Layer 2 of a small transformer language model trained on English Wikipedia (10 layers, counted from 0, width 128). Numbers have three digits each and are written without spaces.
A neuron adds its activation times its output weights to the MLP's output. To switch it off is to set its activation to zero at one token and run the rest of the model.
A neuron's activation on a vector x is SiLU(gate . x) times (in . x), where the dot is the dot product.

Input weights of the MLP neurons that the questions are about. A number n stands for (n - 500) times 0.0015.
n8 gate: 661630449625549519538546549569582325519398684544405604461358609523569481473280326440568481450550489725286403464524545655425287342561554355451320554573576537618217726479395452338508504327534212563544511406537439437813292679557317284437467406352270597457545512629351547442675184319682473590581463448496461681237563473436295530594364758649344417688382434552467654318477712571556653476652
n20 gate: 360492512422625579423286230390630566528431548286559636591744517650131395411298392468301282360628399468657294534470705400417535704642541363323476541648615504544571374328558437568470744508587720324496601404484564441579314372362531717351437291670642703567408410241532547549303376358500508630446417436337479807471555660676667626504387435557475155720275377461430492424566492607269581713413
n51 gate: 356564471385530583414466742491417336658432433442354418530672439671368538742788724642469640448539652333674517645349390587308718475735650408373629500508433418441443616166753421626664593548387504451332364449584445413429417525872295431537364508545658583632391254562362520444647696742523565673539375546517335556373508470340312466686706328337731274504724457720360392411336268229223800407463
n54 gate: 527464638639480432521510418477395547549569571587524495330521466598582487459500645349497521599385592546615588675364414602294436500490384447328389565478470436474564591545537447366495495564616547478638556411482441505623402576433579581550500416508628434463528469547696557699368466519441479591568510533570450612651442552505431356505458716552629495510550654460532601464568437482637570588493
n111 gate: 456245568456653333696396417592545584229599484447509779547341712739392396396643620545604832508682352446649476457435558768325171710550630406459420483456544404558607504278530622221565594466667520649496508418696628488752541352317708475492721479474386526487344407698541819470369474603297403789703553606663475559410321386553747504347383630454500340743354378528612736355551504537611391500342
n125 gate: 735559700602559319322739465397580304465277666504459500448441376326492715645431496631500484400404242256500693318377610589481527558642607298492421599689459670523557405526524346632320415439438523413549390407477363508297550481701519536592249356417646335349314381584612395632703323496334440630628728477504536349387519596415443543508633536464681623570747564749299365375508516288341686781305
n299 gate: 418622532402644455398579602427398535662503477694589563567215574416507503408568360523393779487540357741529571658356567500381481393464384527543679660411352418251276305579574526377418435442432452675528484653474454458494654462272569350353573520548555386527442656510661509607472490425625383598634552393404567470744416380467563510441516483404396380523551527468655630422587392700672695490426
n348 gate: 460504532319288663550621567567593408366296459302387572695408372534671750641700724586745308504602532567512611504465594401353347220688563560325534521785531480442241664436380276504552360578336407468452600566574537321427553364575380428638597483320406513392558825480688528517656658358396326420560582398223598420478512530252384370570484715236329504772603394667548703318386354369261193306663
n419 gate: 533597481351611425302692796516485507395400428158308723304302528433685608327504623674589589441539720450410629391544421363647303519295356678512414496578638519542659442416275511435496378779417687444544523656405393504206557567697437754399578596508617575576485664317587489555596630616324307364528492530547602668440666539546326593576623621485623408298671649515370453538512389689492232376620
n424 gate: 403556400361635567266420356334652350178432310508683500565330308422347280604590464402622784263590500705574433572224573375563651567359443422240488419450698388368471379627558371262793346653299309372635456674441536422504649346584500569387477361428465418687500553640606654733523693504470230603729685579512341533471300549413592267564531382725636437615537581574558488488537459512421778471512
n427 gate: 421726579587817676387582597348595507459474389429609477630481603708556399601485489489433414550515402402318448585621589701434428530338598427425670447590520569249364606373604522318300441488614281467558545507471549595353808424417442587788464560370394492508419504420287540519392419624435756536496441507281278606206342275415432774310493481481346504433744519848493458418481627434641560508606
n428 gate: 412429536497409636537678513517523581510615557411430586472663521187331453652444601331295439359490467466385477497750376424729432700480537521665354486552376370460476544552417404503528470465536434422399456510590544635295480461476487483411529319514464455374583609395503409232645413503702528298383298540622349390500679455416494662738382596432254539336542569315663634547407364735573514633493
n446 gate: 650556541522572458337599428597497532699474415228356487641550611724487428177552569717690536443534640530481536506383589408668592601596547310619420306503472452609404430576710677464586451326568631532513421722390556390655545529394529403535391523642458422397666630622591411473472473425712507451369536526633402604476523658510281460562529336520598156529687570510580467566487507383546553579535
n8 in: 630308473603480640484472484544396565572492453542372617516404776455512508480621335368512373419504462452446660676434573598442339367619368639623400319496350462437406788474293640410508727172325566722534694579500358508628527580520485271504592173529298687475422673473329496431557386451629581466350629781644209625345403516932420556445339303536276248555418456388561601543524586628320732574477
n20 in: 518570405323576683463511427629721236584617579515374571623585451658555639555396384805634452739496511346536482503340646575561426598339640571328485493666704560661492404348462589449366750398389632383641588373342547321589285437493658608400504460604432564485634507646536314589535395500488291610299547457452720378575694481507482515387380411728508344366489619436461708624708500382406220610578
n51 in: 454386465316398636264482580493571444684310301748496332619312616530533701515471565637696526590530620647415572545576520728468709580687526421372289541768554518394538474452447468522588511530518564539289387507550507529364518461415338526742521671477675601511431337568414553437472508451810571633369313507478392485409568184311387467627386285216605481580440571543341589580519470245395703367371
n54 in: 396444466721509623580401444390414568603433592565372634455597533542579310512374512434497383488381475621503448533509453484305548538676524554439323506458306345453654491494290440659524477573655585545565538538566561420666443492644404476654455436417406494360601488375572528512444407673382491302533540598308422568594667369549559532593540402653371506425424670377517515494625422672673556524554
n111 in: 435436599703362558440401548572550466588516582479554524496444569455576456266481314445375373484528588708434340417351551474278565956492432590484187286496750381710475672413390469579434724484797558650477504354621532601873352156504527282407377551450492549694563629485484485455580496533513504436281574641552459613537477407618592556461431238544423653417139391585627758650577737636669424430585
n125 in: 777328352508641325462712512357415444450504422680392475479580479282342625546321550263487496496415134646351713351448365554337331430383349261650508492404251476645423236382637606586270224388561585633332737566602442553374431516462636576536564405872439606474492529496382500754655534466464746447780537385454394234543402563274664675281661454554581795665693585459456563479483483480504743418354
n299 in: 408618390525497419478484510519528515513437325775665455481510458399398623557407387413404602490513273564537531497394627295469457513300273663753564609460410491218631574708461646456626506313684469546653319531307459612438599567478509442651558399463568487464585526549419302536470640470435633350591519388500662674441565349566399427465580510331555279447608503571601503494561487590588586625463
n348 in: 434492384714804382650472295484500585354645413585575439324431726645452528528528500540572516344512644747586405588298292522543597540480549409649675345554462388661671394632463846333567488404717273387608496600247660472669350612375446284277348532470484587596504308797472515701504570483408566729467476631536570549583283377484546460432434353524727559277496541465302386744831624441663784421351
n419 in: 416532537368570651482490490642398476402430358326424575589228321583563570353534469737533507325261612377565761315445598583785328483454609493521451560578485594353522638416227555448617587540565554442362416594576476691390681530581332582680662458463531428533434599296630416582584654724367479425586665211613475493569479664573460563257588468412439318441619625558551369497582554421424384565476
n424 in: 612419430535512445840797676524523624661568599500375451512350631463500396307512767323563496541643531512379441610613500280437550329432464430564784260612605314296217695233426681754387317625563469686353556619326408453583476508423473512664551624568300212412262585434295469529465648367517311560365488358605500402479429610484380544476216699524207504703334627288353586404529413453524540350398
n427 in: 496606673542474732394461658544650517681631539509322424504500769622584334434543722392468469473621436478496414699285353476616610231324562518325465331661643369356559553529621641301349431654461513415348347231379522727470710433584454811683699387426453518778396602419509441375475500631695630768165466664390397384274483518231365715191640726540334372483694429988508522696344617259612522346402
n428 in: 494485567391403545506527579472444573430424653320465562444632544303460527536500585434385470401485435393367336414693395418697573632488436559634543457764350322421657485520419461536548554491578494338550679548685666628414458462439330500606432349442340559386518512453414415339544631528764599298457410422577429503466691389506488418527447645463366598554425553381515546657383350560680417513541
n446 in: 580668413573541448473564579703493329500477664464748415542745663582462307489363752586500481384566515728408481407500574557623632556473546535727397515606611587678331328640415389433821612433314577397595432643422534370563637478664365527684291647496459554374392615555415562376409387477368805301353642180309604477645507257493224671398507515462418603279453600478580454342435441615672676527441

Output weights of the MLP neurons that the questions are about. A number n stands for (n - 500) times 0.00077.
n8: 496456546468487577630515582218613386668752520648504432367471425643627462489323554418617584574454311323269698496814375318584481310627478550563508427331103533563697676687270635548613287597379762620428453569528530534608581530383586612453351496488541434566536389259440420356340299285153556409528349741695468708600594508421508457515400282527325434459581370434578651340418454641525638585612
n20: 496428420811544520525562238485975373809581578575563480247701504585562480732542477585363617469403443472485416548351421603435624681420444218342500500551572747531387434500660465500681648671355504500709525436444457496596450370370463762667449428798421546486463387387467454288476626398453740745612372618526412568537500492671488575602242273557346314673408574674722587472577548239517484685465
n51: 585607504427377591321625419512407492872403555344634374242569720345474214655711371456678343665566722638540211284552727649536702570587508269546570467117360558380391254677480366487794636524320630467418432638658590528600448459334581429686387638469529571634158299727509361624545611610377410414571424804531527615530449440508442730289574504510521454545613773513383565558559604473239462420581
n54: 478634584585405638621559368421556480465424500469327449424497607473458528469430432422579467425513408344547442526611577663511508552477562471446430471410415410508575468551310604479609544416718552445543559517471608562552508696367227497471587497442630654590470629377557271300526389465251560514458452567421434610542565397472347430590677556507591692520543393322480509577374514672366429503340
n111: 594500617466257472292736559348779275529675603810198563496594481705567643552272340285385559551530769496296481306647397769315355828601549564385337504314364469769420628414481374660560509508651623524345504727556583374658469528615327353389417593631270504607579624555580382609572488587359429651288552713743448436714564665559512508678513484514541675567500413439606750540496435567430649402488
n125: 545284481589352465591402530493676408390516330203404549557525647629444451504723602399445654530360346450714544650480361475662519610546518518652353504550451362340334635344151417500451142522246423605420496570539546455709422652492672465626504515626398430384484289574460754351446492591515600378214252336336358512444536468429519540342371314523336484216446591664442508627575376546600555753751
n299: 606456454580630586466294532522574599624487490324476345563678426482568738549382497564437479615491446546525532546287396517364452598672550337475546291631472715720479572425380319483455565503604648577507794327595542484507487441580445770537484613483578554500517407680459576487694549341556500617327391513307515430586376385668626581448565777527383497175570429537463516549503417543479398400542
n348: 529482369417430552396522489377321381530436370371479614492677573500295467250790437518400484456587515316589275511496121596479427382470387545184361613448619354471347492567511544512271529656419351639445454621479404599620547796528476583511394241516419489405631704408496387388585419427834581297571369352309545548519549354609226314515672590727477821500402585489526511656687677548707561455529
n419: 404504618496354644207692303504477315581462531515496258364274454870610579560263511585464580548496590534427504420366646242580393632424396415579536576390717656640568479446573582516673255386567543726440380485334680366557387669620348615492655443552399206666375661337591210460530598426220575384359556500518318468381664543489489432459726507681458515814542398388619493458407649730385399412548
n424: 360314324381754484578333238564516416573435209464367453399478515137508425630523651616542546376481315480531157400380635859450605272512500444456606403479783418535236386267649414458470583434563337677532700617467532555408523421630626553305512436416641359376504602482655650415754595565976276642598456455417566453650417533301556534559400739353354322653420603719407599413472480518669635206601
n427: 481660262307760351439558490528284510369460120417271379380597408672295305086706313375590645538403551669614732366736638849628389510559481468728589719404333420744453538682571872577563489500471627610378186824840207524401543583510472515611486401484349689323398430486376371199298402110590192588540527535463432442144337444428574258510614481259666840534440536606500559771641789291484205355741
n428: 400314386329504436599369427457504613579715377528743410594352684798548535563377527582490537596322558553544497628412578313635338545454393474430470496485560473442485597572629452522350314669573318629447634529385318570407520454560418439453583660493361561598518353613737533671461525221289625454628620432366435545456563449452724783368592415412691346566578434669522259740504550366392333285507
n446: 739620401383646493581687400503563486716618672470475678269599630441635449520306394599594450570538514555621415394759321482467627431569552697489616641426366567417575481533526477372341504626355484528622286548624574560263549422504691535531473717406493431638757596553443260497517426311367808625596491437481314496600500686487390404534529408476643424577558454458593554609674552340500360445583

Each question names a token from some text and the token that comes next. It shows the vector x that enters the MLP there. A number n stands for (n - 500) times 0.0037.

Then comes g, the gradient of the next token's log-probability with respect to the MLP's output, scaled to length 1. A neuron's effect is roughly proportional to its activation times (output weights . g). A number n stands for (n - 500) times 0.00088.

"\n\n", then "="
x: 491668476453479475407265650461463396290559388522735497508569368838535532488444338376411620274432655445382455543476721387421566608493638398551633590369392425512471379649323581525225267575529663508370281466480504526359400510616454183677496611610430740508509732493521450516470708352234430262466322635535413671253494395516552287539494406538611659457596417481392560493352395457438431745381
g: 407583483527442529502522692195563595506552393602526509330602460448481434515493394370527472547458338555549427625695547543253467454664505458602620392462606569494293348267491458376491460529566466587380382562585469500551485532493640517592575474351499564442697684543613481501471735469622256573595366424569574458473671507418394533553418575261522482544384375410479649465590578547620662491434
Which neuron, switched off, raises the next token's probability most? n424

"g", then "-"
x: 645391790480475732685495491332398480492506574472493343615493484319807618414435450209337501222595399326535412401489315576647345557513520427347652449621330293417594367717363535534380434568521597856798569365528354466732353379492479340586550498552501676584689256574475429326524634473274520413502726602629564421318462392502575502609564564230643573533463216463640609443406454463407457565603
g: 587452548656551575418471518435773513408513476462465565587403738511407525287542447450421485322385403480467581621286526614360464722460489605447240517534384546383452658452365308402428523669495484417456549447474499467542296488579332637602574565632505484211568496425444469476487438574480379445342417385660470438247475658487531373462656414526568503451484594527650510465500454449569531452421
Which neuron, switched off, lowers the next token's probability most? n111

" and", then " one"
x: 630660831441490441695620497095420535395460492617717454789456363744388571360404469423410473433441511403688520603360362227466375435493510474723755385532396427399420415664504522597421530546498384446458375452595599417476444663275370320564532565587474556671546668559633511200532424407241526291253540579525515480427493533527485528538462388481584640596568450683574568492434359468419606559400
g: 348470435476538628699488516522417332223351428424450540458479351487612675422457533479423600513474511386502539621539486472515504509441573623494423522373454648261541613337500407542321601434482442443362474459290550547755676636443353479531552456351475543412491680561699529461596306304418333584620436362564473412536462490336563543543408339623448552466488490571326439438517665592540626555532
Which neuron, switched off, raises the next token's probability most? n299

" (", then "ca"
x: 510559579284601423731544591510445503580657405523566411705399486724547545420407437451404561429505719338496361447550697416679500623513508410616572546574324496709670528757545570861368299433331714554389232559399601450410493579601465327592344462574616561603320582451503253405482497514234492287528481627684489663386561510603600569563575568623521462623567572404044392683447209545303403603534
g: 630549559470623493503560608536382660355611401499472386483595615605492423467475515399506559379437618663588647400547356540470481328507431470501495596574462498652641596522453546381414479588591617484499684539535456539519623571193409378485206556402457630449408390379640446497335527393327591454619548519591495363444636527691529679704411512457709548375387449590427562392648567514421326417523
Which neuron, switched off, lowers the next token's probability most? n427

"me", then "o"
x: 497828580442491470653480370337464424578544418569403548390434574368809760411408464436470574471620532216409488234750385490482486460425834390198714388582556472626523362694478657547134416543511490516396418541605519695658524626374565482518533711517704486662632375416662358337565376434293698276478524561567391925431510389514471523654567492303639619459538356532602720330708520628446469472567
g: 452567600499615489585456714420473381426457530455526541565367490520534513456458280473418483552551627238578537464410333534555375434482432676597281408559549506567565681460533571494443379658471281581300475540551731392637494621421564604446442664559659468531572702521540655390589358514530372552715561434681510454544472356603648411474391602600480590336694537534446449444549666567521578534461
Which neuron, switched off, raises the next token's probability most? n8

"ex", then "ander"
x: 546437758464313528608654311549523603394565382538531312315482846203632522219381516468588602629287539236355627521369567457601550280554659564479715483604410469492426385564591471538457660664402296403291543497522423492742561408540453444647462628524604792527628337423664241387621511434329612428537376580660511562377668235335598545758462495312598566352763552660329448519573444468233482414519
g: 487530349556350453396612457585460360487358642382360446456462571477590503404496623529500599625390495543611405527387661626627581594496427386530434432425497771402535437487568525387446454605281365473310514488585453528429293339421494477540469492532698667487480379399419567560504273601704431557625572538647406521652575434527705587581414467563454248534606325455504703412426463481484503348466
Which neuron, switched off, lowers the next token's probability most? n51

"emi", then "na"
x: 373386416451657505727582429425398476478503313590504480530351473441511428373486481256241678315633375504496443354511513466576331221649507405496580421606519302663475511738378573377474614362559738563298488414522535581657538766382727647632637679537386368499613673524666333526506612449345690424581556242350378734622421182557466235570771598615641446377573305433364607663444573516288602170358
g: 524384571615528558560540529474570430546607590637366371409336652440468525426498440570540415489445570511422632396488609599359414523630385511543527273516729626547586456480568435528507483533589455457441477454473369599485504655338342836554497653502278487393473515340374501511515594240578441735564561617301433541495356477460633744530486565533527625657444494603386451371469563614617498563415
Which neuron, switched off, lowers the next token's probability most? n299

"ana", then "n"
x: 554455886532474631472432427298573565556524439618627431562586588380503364406431464346326627345601579756542379498732275472584370480430445392454777570626335419626515423822537536811312579530489548442619617439610317433593530712585546472545605499346601640634563460528697389298349658427382715409596661320415346520468276397732500567756674542416555540648685452549292694602411416587379239562455
g: 302490498402587577516387465649497721500477439580448596566411544550360529515543435438480474392436495448601530473440458421683715581529351392419454528653585515441437640606549515295409378553492453688240491460416321501363638736311491395638522364405385294558508525576521503609441503457529517615533495410260532587513230620417483507480469405605468451521638441343453520547431614640529595371363
Which neuron, switched off, lowers the next token's probability most? n20

" young", then " life"
x: 586934562422428561444475254181234559689381610598423438473436558517572397299421471511381504558499560417527536582542537405470446618553535557364645479447439494551564513790368632451400688409514661678800318590667530497393636662569581498505699783621381530734335530456722378350546338409258488366531543459466573286534480522420357551492637667391458384563614451452580583301435339242414611433317
g: 847359340432417381331507515410461594606542501604579531639657557629582350509523513637430434418391475390558529439490528602454537549494568569749547432451657667653579325623532484541477436509483345463509431599415360558616436711525354466480447475517528335453479583700635583464500575574479498390406298580465390458670456369576491536355440563562532482461479673577380586598520413567282704538419
Which neuron, switched off, lowers the next token's probability most? n299

" the", then " native"
x: 554533665491469547567404435328370398397495416580589467664369479823396331368487399392581516564531610475461481381758563240632437318556493487646497407140475444553566435674429502552254447521428406452501287399393504381626433549512576479428541676539488583661443449599875407510486516360293556214361566522648499462521477478405474585583448424195570518617593484493433476433464494439264478439593
g: 325360575550546494312495446478460555630448505421478497738545421593553572675319439618441430550363542583510482490693561423407569420367466601583647533514559497674595531671670496432527381543648458419316476389450597587320535489625278357443575451367399341574653368439734519606384543585630604504549501609629512510538585457487533692309462574585392467589555372617499559374537541573697546607517
Which neuron, switched off, lowers the next token's probability most? n428

" un", then "rest"
x: 480492584577536433542177564618253585397447413629497515466407884614377357459388440571375749665548774446677241619454413514435399296631550474510461459581457304469338532648514629543327267635424333687485513604449536539472460510550390582337267758626512619570376563380550474467619425315174580327343386735514473599484602495642605573523581511671716679547607673530530562525599485549370541529554
g: 604493591520494528379420381661536563381289529478518462729431556585456601630424530618620376583493515429328469668478534623578593692487428349478427611410553400461602394494572666480578552462434533623748528566510263537591538456340424396380579428440500506448621389492514682409415397462539508381595589651384533415438341461505298548424691558536561384715447499526374426505576635696500426444717
Which neuron, switched off, raises the next token's probability most? n419

"and", then " people"
x: 484544617448669521719481265154492662424468544459658358356503427518601546234530348784395547485319619505661337630699415380684297583599423543311673654454504400577523410801537715702351670595530559770648560478524534548434650498293392359495582671548164521595438346458605610403626548483323514420506480501552499533475557424450620577452799618307577574465426515768334530304494260438332691481586
g: 576472459465481485411671404766534741571576414451329665495675479499551328499413572409514489424477741406491590586581516483525645546708558523492575404500494339419536303591341471410412542572412470440491405592646397499597611708693496387498487707510664370617556597420453645448560593340511717554509572466376444467600551325397555598528614590484506450564567539431455506693400550545420639481595
Which neuron, switched off, lowers the next token's probability most? n446

" among", then " the"
x: 385446391356578681573516431454138659693315419654588519550503422689541613202391405645226675429545555431667461522456624458536328550550522507540597346543522423642690526775549552728597273481353472436403315360603510426221526593390482555624613803565574472563375694555611623407486419415281428343338676184613604354640378480640528653574572524387534570416589421629537461501623601472527441305434
g: 440430484647693441467660656573496509340595495463615451532356433620703651526355582625578593523658378381381519565336388489586449570545515463307482680680581470527428401604493650477589312608490433450534449479606620582584451609487409441648606528574598446450554449484496522507399284375511547559536424403720467330564588458699714283576562330496482514497428514696535556592544333542514497376434
Which neuron, switched off, lowers the next token's probability most? n419

"ol", then ","
x: 389234595624291417373290603428385646596493386555669521444757684234565423385567662516460618225583523440594256315530385496479597505391601540380594400660464176378428417652618711490335589717440575675494542312405400539739336545427781483530653590442563702547479304508709512247492470443314702288360496602420389571470547445564477568576691346370690579481506576590318709499459563656494308384584
g: 576462523423594375497615371398635618511420571457413582431484534558584367435546387520547449437618331699435463475529540445307432548498869450442537532558422515524579387445475546746601756412690607625669352529573485442659504421678382497588523542425395623571540300507717435690437525403459333410398583439508486597401450526561496450381635573553398601571682561565570497451362473473546422457426
Which neuron, switched off, lowers the next token's probability most? n111

"-", then "yo"
x: 606493734540343435566538555466377701446548488548548379595588491390534578533528383397474565550637800464505496361761621428366336377616643512670710409532434323481361447773570442628450373595586772682498555492428711399231435505177467389414457547612693524667469306406533249127501679499282649336616516484431615466413484327671581503790295283448594638559640486555598628557541394458404154574439
g: 442377446522493524649437708266500673523626336473562362346439543377625514442510469506316556494542256306450405420438316554567484466439462608396518511346448540584468531535572624423383612562512634530526532502400448532414487643715483434565491555410559486539626402553805626391519462414359565544543455277482461376481474406490570609562477428463598398440389566428695485430484768462538542276632
Which neuron, switched off, raises the next token's probability most? n348

"f", then "\n"
x: 537453586515331405565441434620374597312392533571455546628599726442555621438520518497281530590523456445489527480594304546775423462586647506244742442400412544549204481724503577394425676589516528606626456464465491458355401437377555467464784829597502634685503201415661615409627580458215521284219666579599593580373738381378540407543482383402486775573298697448387765521690444539702600419544
g: 543501426573486663415481411454804644509409455559489503451431503585487537575413546519329468485324483730529452493574557410624425691592495569430436460565654465651315343355480504477604662437622554344538455428526458401636465677626512300461487263251550359377359450591330506582431399636546454600535538592371501606639523532669257635457419545458567538419503481530524461514524598492582451430660
Which neuron, switched off, lowers the next token's probability most? n111

"s", then " ("
x: 273400505340406418411576571332418626625577498608468334605580445591543469532390468694425676294471557486575398348633425383588306429609533547653755512549422437503486256730614565383019545663381541553605432456477494552528458751404529606650480575398530678450545324369684244446490452415346635308467462723489518506768594413573611574704342593182609550464520422275500640523546274594523410427510
g: 549212420533467522545419365438426521456500411493528581486379588437442318565306513506554355543447421705476456426544458453435456394536502550458452614443687579366356527583538628391386612530495532455474450457427373557500640595691425446341314643340667467381449173397501546530569430349471514522577453359516382469384528352491348411435353578530464422520522561606607606675438284471522436611254
Which neuron, switched off, raises the next token's probability most? n111

"y", then "i"
x: 557577619584265456543156440273423477518476483496404416535607494308732437390351540285359546266457525510724423563259575450475653500566402548256754348459433438691566342684486618326143484618439571497429442284607543479834428496433498302484582536489515529599424501522680354275414427358270736377370413733451439585464711410463660402637508556172605564556528428521352717375392523463413497727414
g: 535466395428568361524523385494698517452454488555371537419574632460517463476412444537589382703721556494495596389488369477656797461438581554388580322264463598545566710439343532700630537704443502327528464460501591670267454501513516437506489486640655565683431630446651591579484538544547447570593406460452388657413618330389499624581494534544381413624492577476554612540410418490558605570396
Which neuron, switched off, raises the next token's probability most? n20

"yo", then "on"
x: 399279467434351495516202600410422706583395477571565588441627402298450357615588550494192548411430586546590457232373475534528562412569380480283697387646396379604491476745383737557445371605351570635365524449442369631910454563502583222370550694433430363646309543524821443294393512497341718433286714442430390573414549320646719449556398498363581478409561309551300811428582517300370387675483
g: 469451560434483498555568392456412459678596462363598638295603461611811488454495534398457471472605457445663507421556570340645460426495562391665495427385454393454539717568551402697738429449491442283468463540579545502608363457564636597518375499602653459555393498463639414288394325459518342349637506496537550496415552550402577638381526410628536484537661630540491483438323465364491690587595
Which neuron, switched off, raises the next token's probability most? n8

" as", then " Shin"
x: 553397741373329583682461564359516607410480402516517472498593404595765728361325379230308488173418531607471398509773597326528566370703537562496705510597379645506431453597414673529550176571318295513419457387313461538556539441414409488476627583571511513535275508483632115398472325456259479460343532543634367395500599519234588632664430319357621600529747493471402658435512186401407331464535
g: 405481513571512468508582528516721591526475466535599453687418458533554384555437416706603355500649541401456506435522558429488462718250528476536442447365592420354619717473545640461639403531522621376482525497516454404496520424439517655419567253624464528538456577330484363682457503615615372500452650493605414492236536545705643467684489641485600359524568328679655519456455593337498482587436
Which neuron, switched off, lowers the next token's probability most? n348

" transfer", then " from"
x: 621471602511495450462301460492240461488565326533556425563365230530533541301241339245472502378504493469437485309724428484679559451490590655648692570550261532571416399624341637301392700521611705697465383297622368536490348387636483402579695773516397531439480485661448420655552670553195451371378602478525434478525485623651430366480492256497613561362664499484251596525521598599341697355629
g: 270553234343411395427578522556591601456603541470375432475466379640571694524457505435577575596291544692286567579454459537504568564534354416548396470556394733516478495430440557388564508421534647442586512395476614488631427542519491534456550502611625316521591528532437522516411694569561581509525456234559464481564475396389452412504586261600596373581482321338675376432630634615432501494316
Which neuron, switched off, lowers the next token's probability most? n419

" as", then " So"
x: 556407725374332579694469584380517594404478412529521452495600431600751721362334371222292478195417551599476400515774612309526559384705531558475681544596371644487416446598412670523533188552326312504435455392322451533550539446416405498486613604585521516555250532498640131405477335434259475460333530568610369419487627513237617618691416366356625571527763499453363645429488218389399351459543
g: 403556447557425396405629504459433651540507452422575458679537627485438363559401404728583447604585454535379631342491438457365461712317534504479352592692542528418561711453453500704561316530579594439538536569448465578362596403296508576381432467492562593612404481429351496538353603409585421428339566569696511639401488635781453423508548546623557488601617346464606476472673633383581437582493
Which neuron, switched off, lowers the next token's probability most? n424

" lo", then "ud"
x: 595470207692499468391293513372263610610537362585505531543414742372494130489502506408309477567501441473685418319400456584573567293576489559675584494661531412773534633616367721632341366535402471608118601376505446605582600645607385211475397757561402523641595484559528406522441527442258500352357643528601630846487566435823506431236504431435736592416616318447617651633426518523382513563564
g: 655554482633431605567354533421631650361573601528503587466436571460612750613489511605541367556478470424627494618486508604521598661498487648500483553462572765358356370516554675475430678537507492301418634384466518600496478604464520692507584763517479700520526517419499473629585495538532515549511525456325614663620532390342575339491274639390384499584547617560390305494499522472544428391644
Which neuron, switched off, lowers the next token's probability most? n111

"eri", then "sh"
x: 433547645560575527407392348461279561420424345573653343529468614288298509482493510521514782389505366348370622625660396464581328422644645523377666484726531363822478571728472465542329470523451397628522639297707330507762402634289599357591683432523619675589662517541518635093330604381341893422584731335298399520357397422506482485647450642524563390551548491586487598479283788691462444355408
g: 735319499497684514657564641609266428459505500426499339647471579475563451493363589413624464529445541399424344463795428556723562480563430425454449359378652470608579464580603420584520531407550504415302568629487619464501541449563456576594651514695531543529481559478499480437322272463551631486486712460503332577424611285529410525429739501562466534614420422496504585334479462578532415522425
Which neuron, switched off, lowers the next token's probability most? n8

" of", then " Korea"
x: 536447544469484481566559507298482513551508477586592458792647460612555483418326393455430645614627454302228468523575589426541455730700720434633543325633377362577693301793642572235503290554366605537487328572670518370380590786330516616458629679590659480463628431483543410232376399361288668303330462305695457618635457351556650573594484311375611508620695441634542521479562381297464588404469
g: 551514488595267545577485481444519538474488362539435541514469722419433439475450522457516494424466542464435396587404406515676487463391509655424481418380430518290628356572649624559511567426389485569703464651527539372436334383728658392400312645594413604628543548541718648708638517441503601602504498361445324598476613558494384487541572577442432512695514486403724468500465582388642582705620
Which neuron, switched off, lowers the next token's probability most? n446

" on", then " June"
x: 547497472442404406562458590508406638560580528589717473637547454665492605312213431231383588410618470403513533481684494342554515246487483471435574846589461494565575449669362774784656199523633539449399261483439568424548350457392457593661542707559699456605327579377657445410334610465219474460351523473739377404598633495555559459571577417244619505501445622404613404546504485590309594451438
g: 614572620623461591483548470507626573592444518394502426483640391526269555544472529378450425569628458481530346673721547470387270509625602568547460315517352620514362599419461557562504493413448449408565412481412699568698573387432560479354450452460552471413519563616408479661482525497514621375529376630519447832648412578399463444577535378502554271576425635553399401521389690318504670581478
Which neuron, switched off, lowers the next token's probability most? n8